Layer 4 of a small transformer language model trained on English Wikipedia (13 layers, counted from 0, width 64).
A neuron adds its activation times its output weights to the MLP's output. To switch it off is to set its activation to zero at one token and run the rest of the model.

Output weights of the MLP neurons that the questions are about. A number n stands for (n - 128) times 0.0046.
n7: 86, 154, 131, 99, 134, 111, 95, 100, 133, 55, 100, 158, 73, 132, 80, 131, 127, 142, 103, 118, 92, 137, 136, 139, 141, 105, 144, 168, 130, 76, 167, 152, 183, 111, 152, 147, 108, 166, 160, 109, 145, 84, 147, 110, 61, 136, 170, 165, 117, 118, 190, 168, 157, 104, 127, 104, 194, 111, 105, 135, 105, 126, 123, 140
n13: 122, 140, 128, 93, 153, 79, 144, 120, 132, 174, 173, 63, 97, 150, 162, 134, 147, 119, 137, 115, 107, 141, 128, 107, 115, 95, 97, 89, 130, 185, 149, 117, 130, 91, 159, 72, 126, 92, 153, 132, 113, 169, 151, 151, 139, 127, 163, 144, 139, 123, 109, 120, 110, 108, 113, 104, 164, 168, 116, 147, 140, 106, 141, 130
n37: 119, 144, 123, 171, 88, 130, 106, 88, 138, 95, 112, 110, 173, 121, 168, 160, 116, 168, 192, 111, 131, 93, 170, 164, 104, 75, 155, 158, 131, 129, 121, 140, 154, 176, 135, 93, 148, 119, 159, 122, 134, 124, 122, 105, 118, 95, 103, 113, 109, 113, 103, 127, 103, 154, 106, 124, 120, 114, 97, 142, 154, 163, 112, 144
n86: 49, 113, 107, 183, 201, 154, 146, 103, 121, 33, 146, 100, 90, 148, 155, 89, 82, 106, 175, 186, 140, 49, 173, 147, 157, 118, 92, 192, 109, 125, 124, 163, 168, 92, 142, 130, 95, 139, 98, 100, 151, 127, 99, 137, 148, 107, 123, 139, 166, 125, 116, 107, 192, 102, 135, 102, 134, 91, 99, 140, 154, 134, 134, 158
n122: 161, 147, 137, 136, 98, 173, 186, 143, 125, 130, 165, 92, 134, 124, 117, 130, 124, 67, 176, 123, 121, 122, 134, 76, 93, 119, 138, 148, 98, 109, 139, 149, 133, 132, 140, 112, 122, 164, 126, 163, 111, 133, 121, 153, 124, 162, 132, 121, 100, 126, 101, 105, 111, 103, 109, 137, 162, 107, 115, 141, 143, 104, 133, 110
n134: 139, 98, 93, 131, 153, 134, 114, 84, 101, 151, 113, 141, 108, 164, 157, 56, 93, 163, 179, 89, 132, 136, 157, 108, 110, 149, 106, 108, 163, 208, 86, 109, 109, 152, 163, 103, 133, 129, 175, 131, 143, 97, 100, 155, 68, 153, 112, 131, 133, 123, 153, 125, 138, 118, 143, 127, 120, 129, 154, 171, 117, 169, 52, 124
n136: 111, 117, 115, 115, 103, 126, 124, 149, 139, 162, 120, 169, 140, 95, 158, 122, 130, 131, 82, 112, 160, 156, 135, 98, 189, 198, 117, 114, 68, 86, 172, 136, 180, 190, 69, 105, 130, 79, 118, 128, 106, 112, 137, 163, 100, 204, 81, 113, 132, 145, 109, 176, 102, 127, 119, 118, 98, 128, 159, 104, 104, 154, 183, 128
n139: 141, 179, 164, 221, 105, 156, 111, 120, 115, 126, 180, 94, 176, 122, 101, 128, 217, 121, 123, 128, 111, 72, 146, 130, 109, 83, 171, 83, 119, 136, 189, 108, 132, 96, 136, 115, 93, 167, 163, 137, 147, 110, 179, 82, 141, 101, 135, 116, 125, 91, 90, 130, 108, 127, 122, 113, 130, 110, 128, 99, 128, 92, 122, 127
n180: 248, 119, 114, 123, 126, 92, 156, 115, 107, 92, 165, 61, 110, 138, 156, 150, 89, 215, 129, 150, 130, 155, 140, 60, 82, 105, 93, 50, 146, 107, 175, 133, 110, 140, 140, 89, 118, 101, 183, 115, 114, 157, 162, 138, 136, 184, 154, 154, 109, 112, 163, 131, 146, 180, 116, 101, 23, 147, 152, 128, 91, 164, 87, 142
n207: 163, 145, 175, 121, 97, 125, 109, 127, 67, 51, 146, 187, 108, 116, 50, 96, 106, 156, 125, 120, 175, 133, 170, 151, 81, 81, 158, 144, 158, 122, 137, 107, 136, 93, 183, 132, 137, 133, 108, 132, 184, 102, 149, 88, 197, 122, 78, 156, 131, 109, 145, 121, 152, 148, 137, 97, 147, 93, 201, 115, 103, 125, 130, 144
n253: 93, 152, 152, 93, 100, 100, 145, 123, 138, 131, 67, 44, 123, 143, 99, 107, 129, 128, 85, 157, 122, 136, 124, 118, 132, 191, 143, 122, 133, 144, 62, 127, 152, 173, 141, 142, 74, 149, 144, 217, 118, 86, 105, 71, 141, 144, 129, 119, 127, 76, 148, 166, 146, 76, 133, 119, 192, 133, 178, 177, 133, 153, 145, 117
n280: 91, 101, 78, 152, 129, 129, 99, 122, 102, 211, 170, 123, 118, 146, 166, 130, 88, 140, 164, 56, 137, 103, 154, 157, 185, 189, 137, 157, 79, 163, 129, 151, 97, 93, 145, 112, 167, 135, 82, 142, 80, 125, 133, 123, 125, 96, 183, 94, 98, 177, 152, 137, 111, 99, 123, 105, 158, 56, 109, 107, 125, 126, 137, 130
n329: 129, 118, 68, 122, 60, 118, 140, 99, 127, 90, 112, 169, 132, 119, 89, 124, 114, 163, 120, 96, 167, 112, 145, 129, 193, 154, 126, 132, 159, 131, 54, 163, 104, 126, 187, 102, 177, 172, 151, 92, 108, 43, 77, 177, 130, 126, 185, 45, 114, 141, 202, 212, 146, 11, 72, 111, 134, 130, 202, 138, 124, 156, 118, 155
n332: 120, 110, 127, 134, 130, 141, 113, 167, 187, 191, 141, 74, 107, 109, 137, 85, 127, 110, 109, 151, 86, 164, 110, 131, 153, 110, 140, 166, 160, 110, 162, 108, 118, 126, 98, 125, 156, 180, 141, 170, 95, 158, 105, 123, 144, 153, 96, 111, 125, 111, 131, 117, 106, 165, 112, 118, 116, 197, 121, 125, 97, 101, 144, 76
n335: 132, 117, 76, 228, 101, 131, 119, 155, 163, 120, 111, 173, 136, 131, 131, 91, 134, 126, 121, 142, 174, 93, 76, 190, 112, 97, 65, 121, 105, 106, 134, 144, 66, 148, 73, 156, 130, 139, 80, 133, 132, 98, 132, 103, 124, 146, 76, 185, 119, 140, 154, 94, 141, 119, 96, 171, 150, 166, 159, 150, 103, 211, 110, 155
n366: 102, 109, 164, 31, 133, 165, 128, 134, 176, 153, 144, 122, 156, 93, 114, 136, 98, 136, 159, 114, 110, 165, 107, 125, 153, 174, 84, 158, 131, 100, 71, 127, 76, 99, 107, 160, 122, 94, 133, 63, 125, 127, 180, 148, 112, 149, 111, 132, 140, 187, 127, 139, 128, 172, 109, 127, 141, 136, 135, 91, 128, 165, 109, 155

Each question names a token from some text and the token that comes next. It shows the activations a of the neurons there, in the order above. A number n stands for (n - 128) times 0.028.

Then comes g, the gradient of the next token's log-probability with respect to the MLP's output, scaled to length 1. A neuron's effect is roughly proportional to its activation times (output weights . g). A number n stands for (n - 128) times 0.0038.

" regul", then "ations."
a: 128, 127, 128, 128, 122, 128, 122, 143, 129, 122, 128, 142, 128, 127, 128, 135
g: 145, 155, 168, 127, 97, 121, 124, 144, 121, 113, 149, 99, 188, 162, 109, 158, 129, 169, 115, 147, 110, 129, 85, 118, 175, 112, 120, 79, 124, 175, 125, 142, 196, 129, 131, 111, 117, 123, 106, 209, 130, 110, 77, 124, 137, 121, 148, 176, 72, 92, 51, 202, 116, 131, 116, 60, 165, 126, 149, 105, 146, 86, 123, 77
Which neuron, switched off, lowers the next token's probability most? n139

" and", then " Brazil"
a: 124, 127, 153, 128, 128, 125, 123, 122, 203, 122, 125, 124, 127, 127, 128, 123
g: 94, 155, 118, 76, 143, 142, 108, 118, 124, 156, 103, 149, 97, 105, 127, 127, 131, 156, 84, 82, 106, 149, 144, 136, 158, 100, 149, 120, 136, 105, 108, 84, 191, 166, 156, 68, 137, 128, 149, 110, 134, 116, 141, 141, 216, 144, 77, 124, 144, 168, 105, 140, 34, 192, 121, 90, 195, 114, 115, 123, 137, 132, 101, 196
Which neuron, switched off, lowers the next token's probability most? n37

"yn", then "ch"
a: 124, 188, 125, 128, 128, 124, 136, 128, 128, 128, 129, 123, 127, 128, 128, 138
g: 162, 145, 136, 160, 158, 118, 91, 156, 169, 159, 164, 103, 98, 189, 107, 85, 152, 119, 165, 143, 127, 132, 107, 126, 120, 142, 172, 84, 138, 120, 126, 130, 78, 103, 104, 160, 36, 104, 78, 165, 139, 71, 77, 142, 135, 134, 145, 144, 122, 174, 116, 157, 140, 181, 69, 154, 123, 70, 118, 91, 124, 161, 184, 91
Which neuron, switched off, raises the next token's probability most? n13

"re", then "amed"
a: 128, 123, 127, 127, 122, 165, 131, 122, 127, 203, 125, 247, 128, 126, 126, 189
g: 118, 169, 112, 172, 161, 110, 98, 100, 103, 146, 125, 153, 87, 134, 239, 101, 106, 90, 126, 126, 183, 130, 151, 101, 140, 129, 148, 108, 170, 181, 101, 118, 92, 135, 135, 132, 101, 140, 108, 127, 123, 116, 106, 64, 84, 203, 145, 75, 137, 173, 99, 121, 159, 133, 110, 124, 87, 85, 164, 170, 126, 170, 137, 80
Which two neurons, each switched off alone, lower its probability most, in order? n280, n134

".", then " \""
a: 126, 128, 174, 128, 128, 127, 128, 122, 124, 122, 128, 128, 124, 123, 125, 125
g: 162, 204, 90, 152, 87, 178, 109, 165, 200, 129, 138, 95, 122, 124, 118, 180, 130, 161, 148, 129, 121, 106, 149, 159, 134, 54, 147, 152, 100, 132, 150, 152, 112, 114, 55, 104, 116, 173, 84, 126, 111, 136, 173, 116, 104, 166, 114, 123, 118, 147, 140, 105, 81, 132, 177, 85, 71, 145, 144, 116, 72, 135, 147, 73
Which neuron, switched off, lowers the next token's probability most? n37

" re", then "ally"
a: 127, 126, 127, 126, 122, 123, 128, 126, 128, 122, 128, 123, 128, 128, 128, 123
g: 102, 137, 145, 50, 117, 157, 127, 190, 112, 126, 93, 129, 133, 123, 133, 82, 89, 59, 136, 91, 133, 152, 108, 101, 154, 176, 91, 113, 181, 114, 121, 149, 98, 153, 135, 176, 55, 129, 121, 47, 150, 181, 146, 124, 137, 145, 99, 131, 138, 87, 145, 153, 96, 121, 136, 126, 128, 188, 182, 182, 152, 104, 151, 152
Which neuron, switched off, raises the next token's probability most? n366

" natural", then " method"
a: 128, 128, 122, 128, 123, 127, 157, 127, 125, 125, 126, 122, 123, 126, 128, 122
g: 135, 125, 112, 204, 176, 141, 122, 123, 93, 60, 131, 119, 98, 177, 182, 145, 143, 75, 177, 164, 119, 90, 118, 188, 98, 100, 156, 114, 107, 110, 144, 172, 174, 38, 132, 80, 75, 124, 127, 101, 141, 69, 157, 107, 119, 76, 152, 169, 119, 130, 155, 129, 122, 155, 132, 121, 110, 143, 161, 134, 156, 113, 127, 126
Which neuron, switched off, raises the next token's probability most? n136

" in the", then " running"
a: 162, 122, 141, 128, 127, 125, 125, 128, 122, 127, 122, 123, 124, 126, 128, 127
g: 124, 160, 113, 62, 131, 72, 161, 142, 111, 85, 122, 92, 154, 85, 83, 100, 114, 144, 155, 164, 99, 95, 116, 73, 194, 147, 110, 170, 187, 101, 139, 152, 144, 155, 132, 183, 79, 170, 126, 107, 122, 154, 151, 55, 137, 136, 86, 145, 164, 146, 116, 148, 127, 125, 180, 115, 96, 165, 78, 144, 146, 99, 126, 175
Which neuron, switched off, lowers the next token's probability most? n7

"\n\n", then "==B"
a: 128, 128, 148, 128, 126, 128, 123, 128, 122, 150, 124, 128, 125, 122, 128, 123
g: 114, 122, 153, 139, 82, 128, 135, 85, 167, 104, 192, 154, 112, 72, 146, 152, 118, 89, 109, 101, 179, 127, 155, 109, 126, 69, 157, 148, 147, 144, 119, 62, 76, 185, 96, 130, 173, 172, 157, 97, 149, 169, 105, 59, 153, 157, 160, 127, 155, 138, 143, 87, 96, 152, 116, 108, 133, 72, 150, 84, 101, 143, 174, 157
Which neuron, switched off, lowers the next token's probability most? n207

"ing", then " r"
a: 123, 128, 136, 127, 155, 125, 128, 128, 171, 125, 122, 125, 127, 126, 128, 125
g: 72, 141, 121, 85, 132, 106, 161, 116, 78, 74, 94, 97, 101, 117, 137, 113, 97, 139, 155, 119, 119, 160, 138, 163, 142, 120, 168, 81, 85, 123, 140, 191, 109, 113, 155, 76, 111, 101, 166, 110, 125, 50, 188, 119, 158, 143, 111, 137, 155, 184, 177, 199, 178, 148, 139, 95, 155, 133, 110, 121, 108, 109, 129, 192
Which neuron, switched off, lowers the next token's probability most? n180

"ic", then " and"
a: 128, 125, 127, 128, 128, 127, 124, 123, 125, 127, 128, 122, 124, 128, 127, 201
g: 113, 94, 155, 56, 128, 133, 164, 166, 92, 156, 104, 84, 77, 162, 150, 175, 129, 56, 148, 167, 129, 135, 156, 104, 124, 67, 105, 88, 147, 38, 154, 129, 155, 103, 113, 180, 124, 197, 112, 131, 121, 103, 151, 148, 143, 81, 131, 154, 162, 126, 125, 89, 109, 118, 103, 140, 158, 165, 135, 157, 111, 183, 144, 133
Which neuron, switched off, lowers the next token's probability most? n366

" few", then " years"
a: 128, 127, 127, 122, 130, 122, 134, 122, 122, 143, 127, 122, 123, 127, 128, 123
g: 125, 80, 97, 124, 120, 94, 125, 144, 110, 103, 98, 140, 128, 119, 122, 146, 94, 74, 160, 68, 131, 230, 111, 188, 89, 127, 137, 104, 179, 123, 151, 119, 170, 132, 191, 175, 159, 108, 145, 163, 52, 125, 131, 176, 116, 75, 111, 97, 161, 164, 102, 98, 145, 111, 136, 126, 134, 131, 129, 149, 115, 82, 141, 183
Which neuron, switched off, lowers the next token's probability most? n139

" w", then "et"
a: 128, 128, 128, 125, 123, 146, 128, 126, 128, 123, 123, 128, 122, 123, 128, 127
g: 91, 104, 120, 166, 138, 82, 199, 123, 139, 118, 118, 168, 106, 78, 91, 134, 128, 131, 156, 67, 161, 105, 158, 156, 140, 162, 89, 116, 114, 128, 134, 103, 163, 162, 136, 131, 106, 178, 109, 157, 83, 183, 147, 99, 56, 82, 98, 107, 147, 139, 193, 79, 144, 156, 120, 100, 121, 145, 116, 170, 173, 164, 65, 141
Which neuron, switched off, lowers the next token's probability most? n134

" run", then "off"
a: 128, 127, 126, 126, 123, 125, 128, 123, 127, 124, 125, 122, 126, 134, 127, 124
g: 134, 124, 89, 103, 129, 44, 114, 113, 145, 178, 125, 117, 118, 154, 79, 130, 138, 169, 138, 145, 167, 149, 167, 245, 158, 67, 145, 179, 152, 153, 116, 116, 109, 92, 140, 107, 64, 99, 140, 80, 102, 96, 88, 144, 150, 158, 90, 116, 157, 97, 132, 144, 124, 125, 92, 127, 85, 138, 147, 150, 171, 131, 140, 156
Which neuron, switched off, lowers the next token's probability most? n122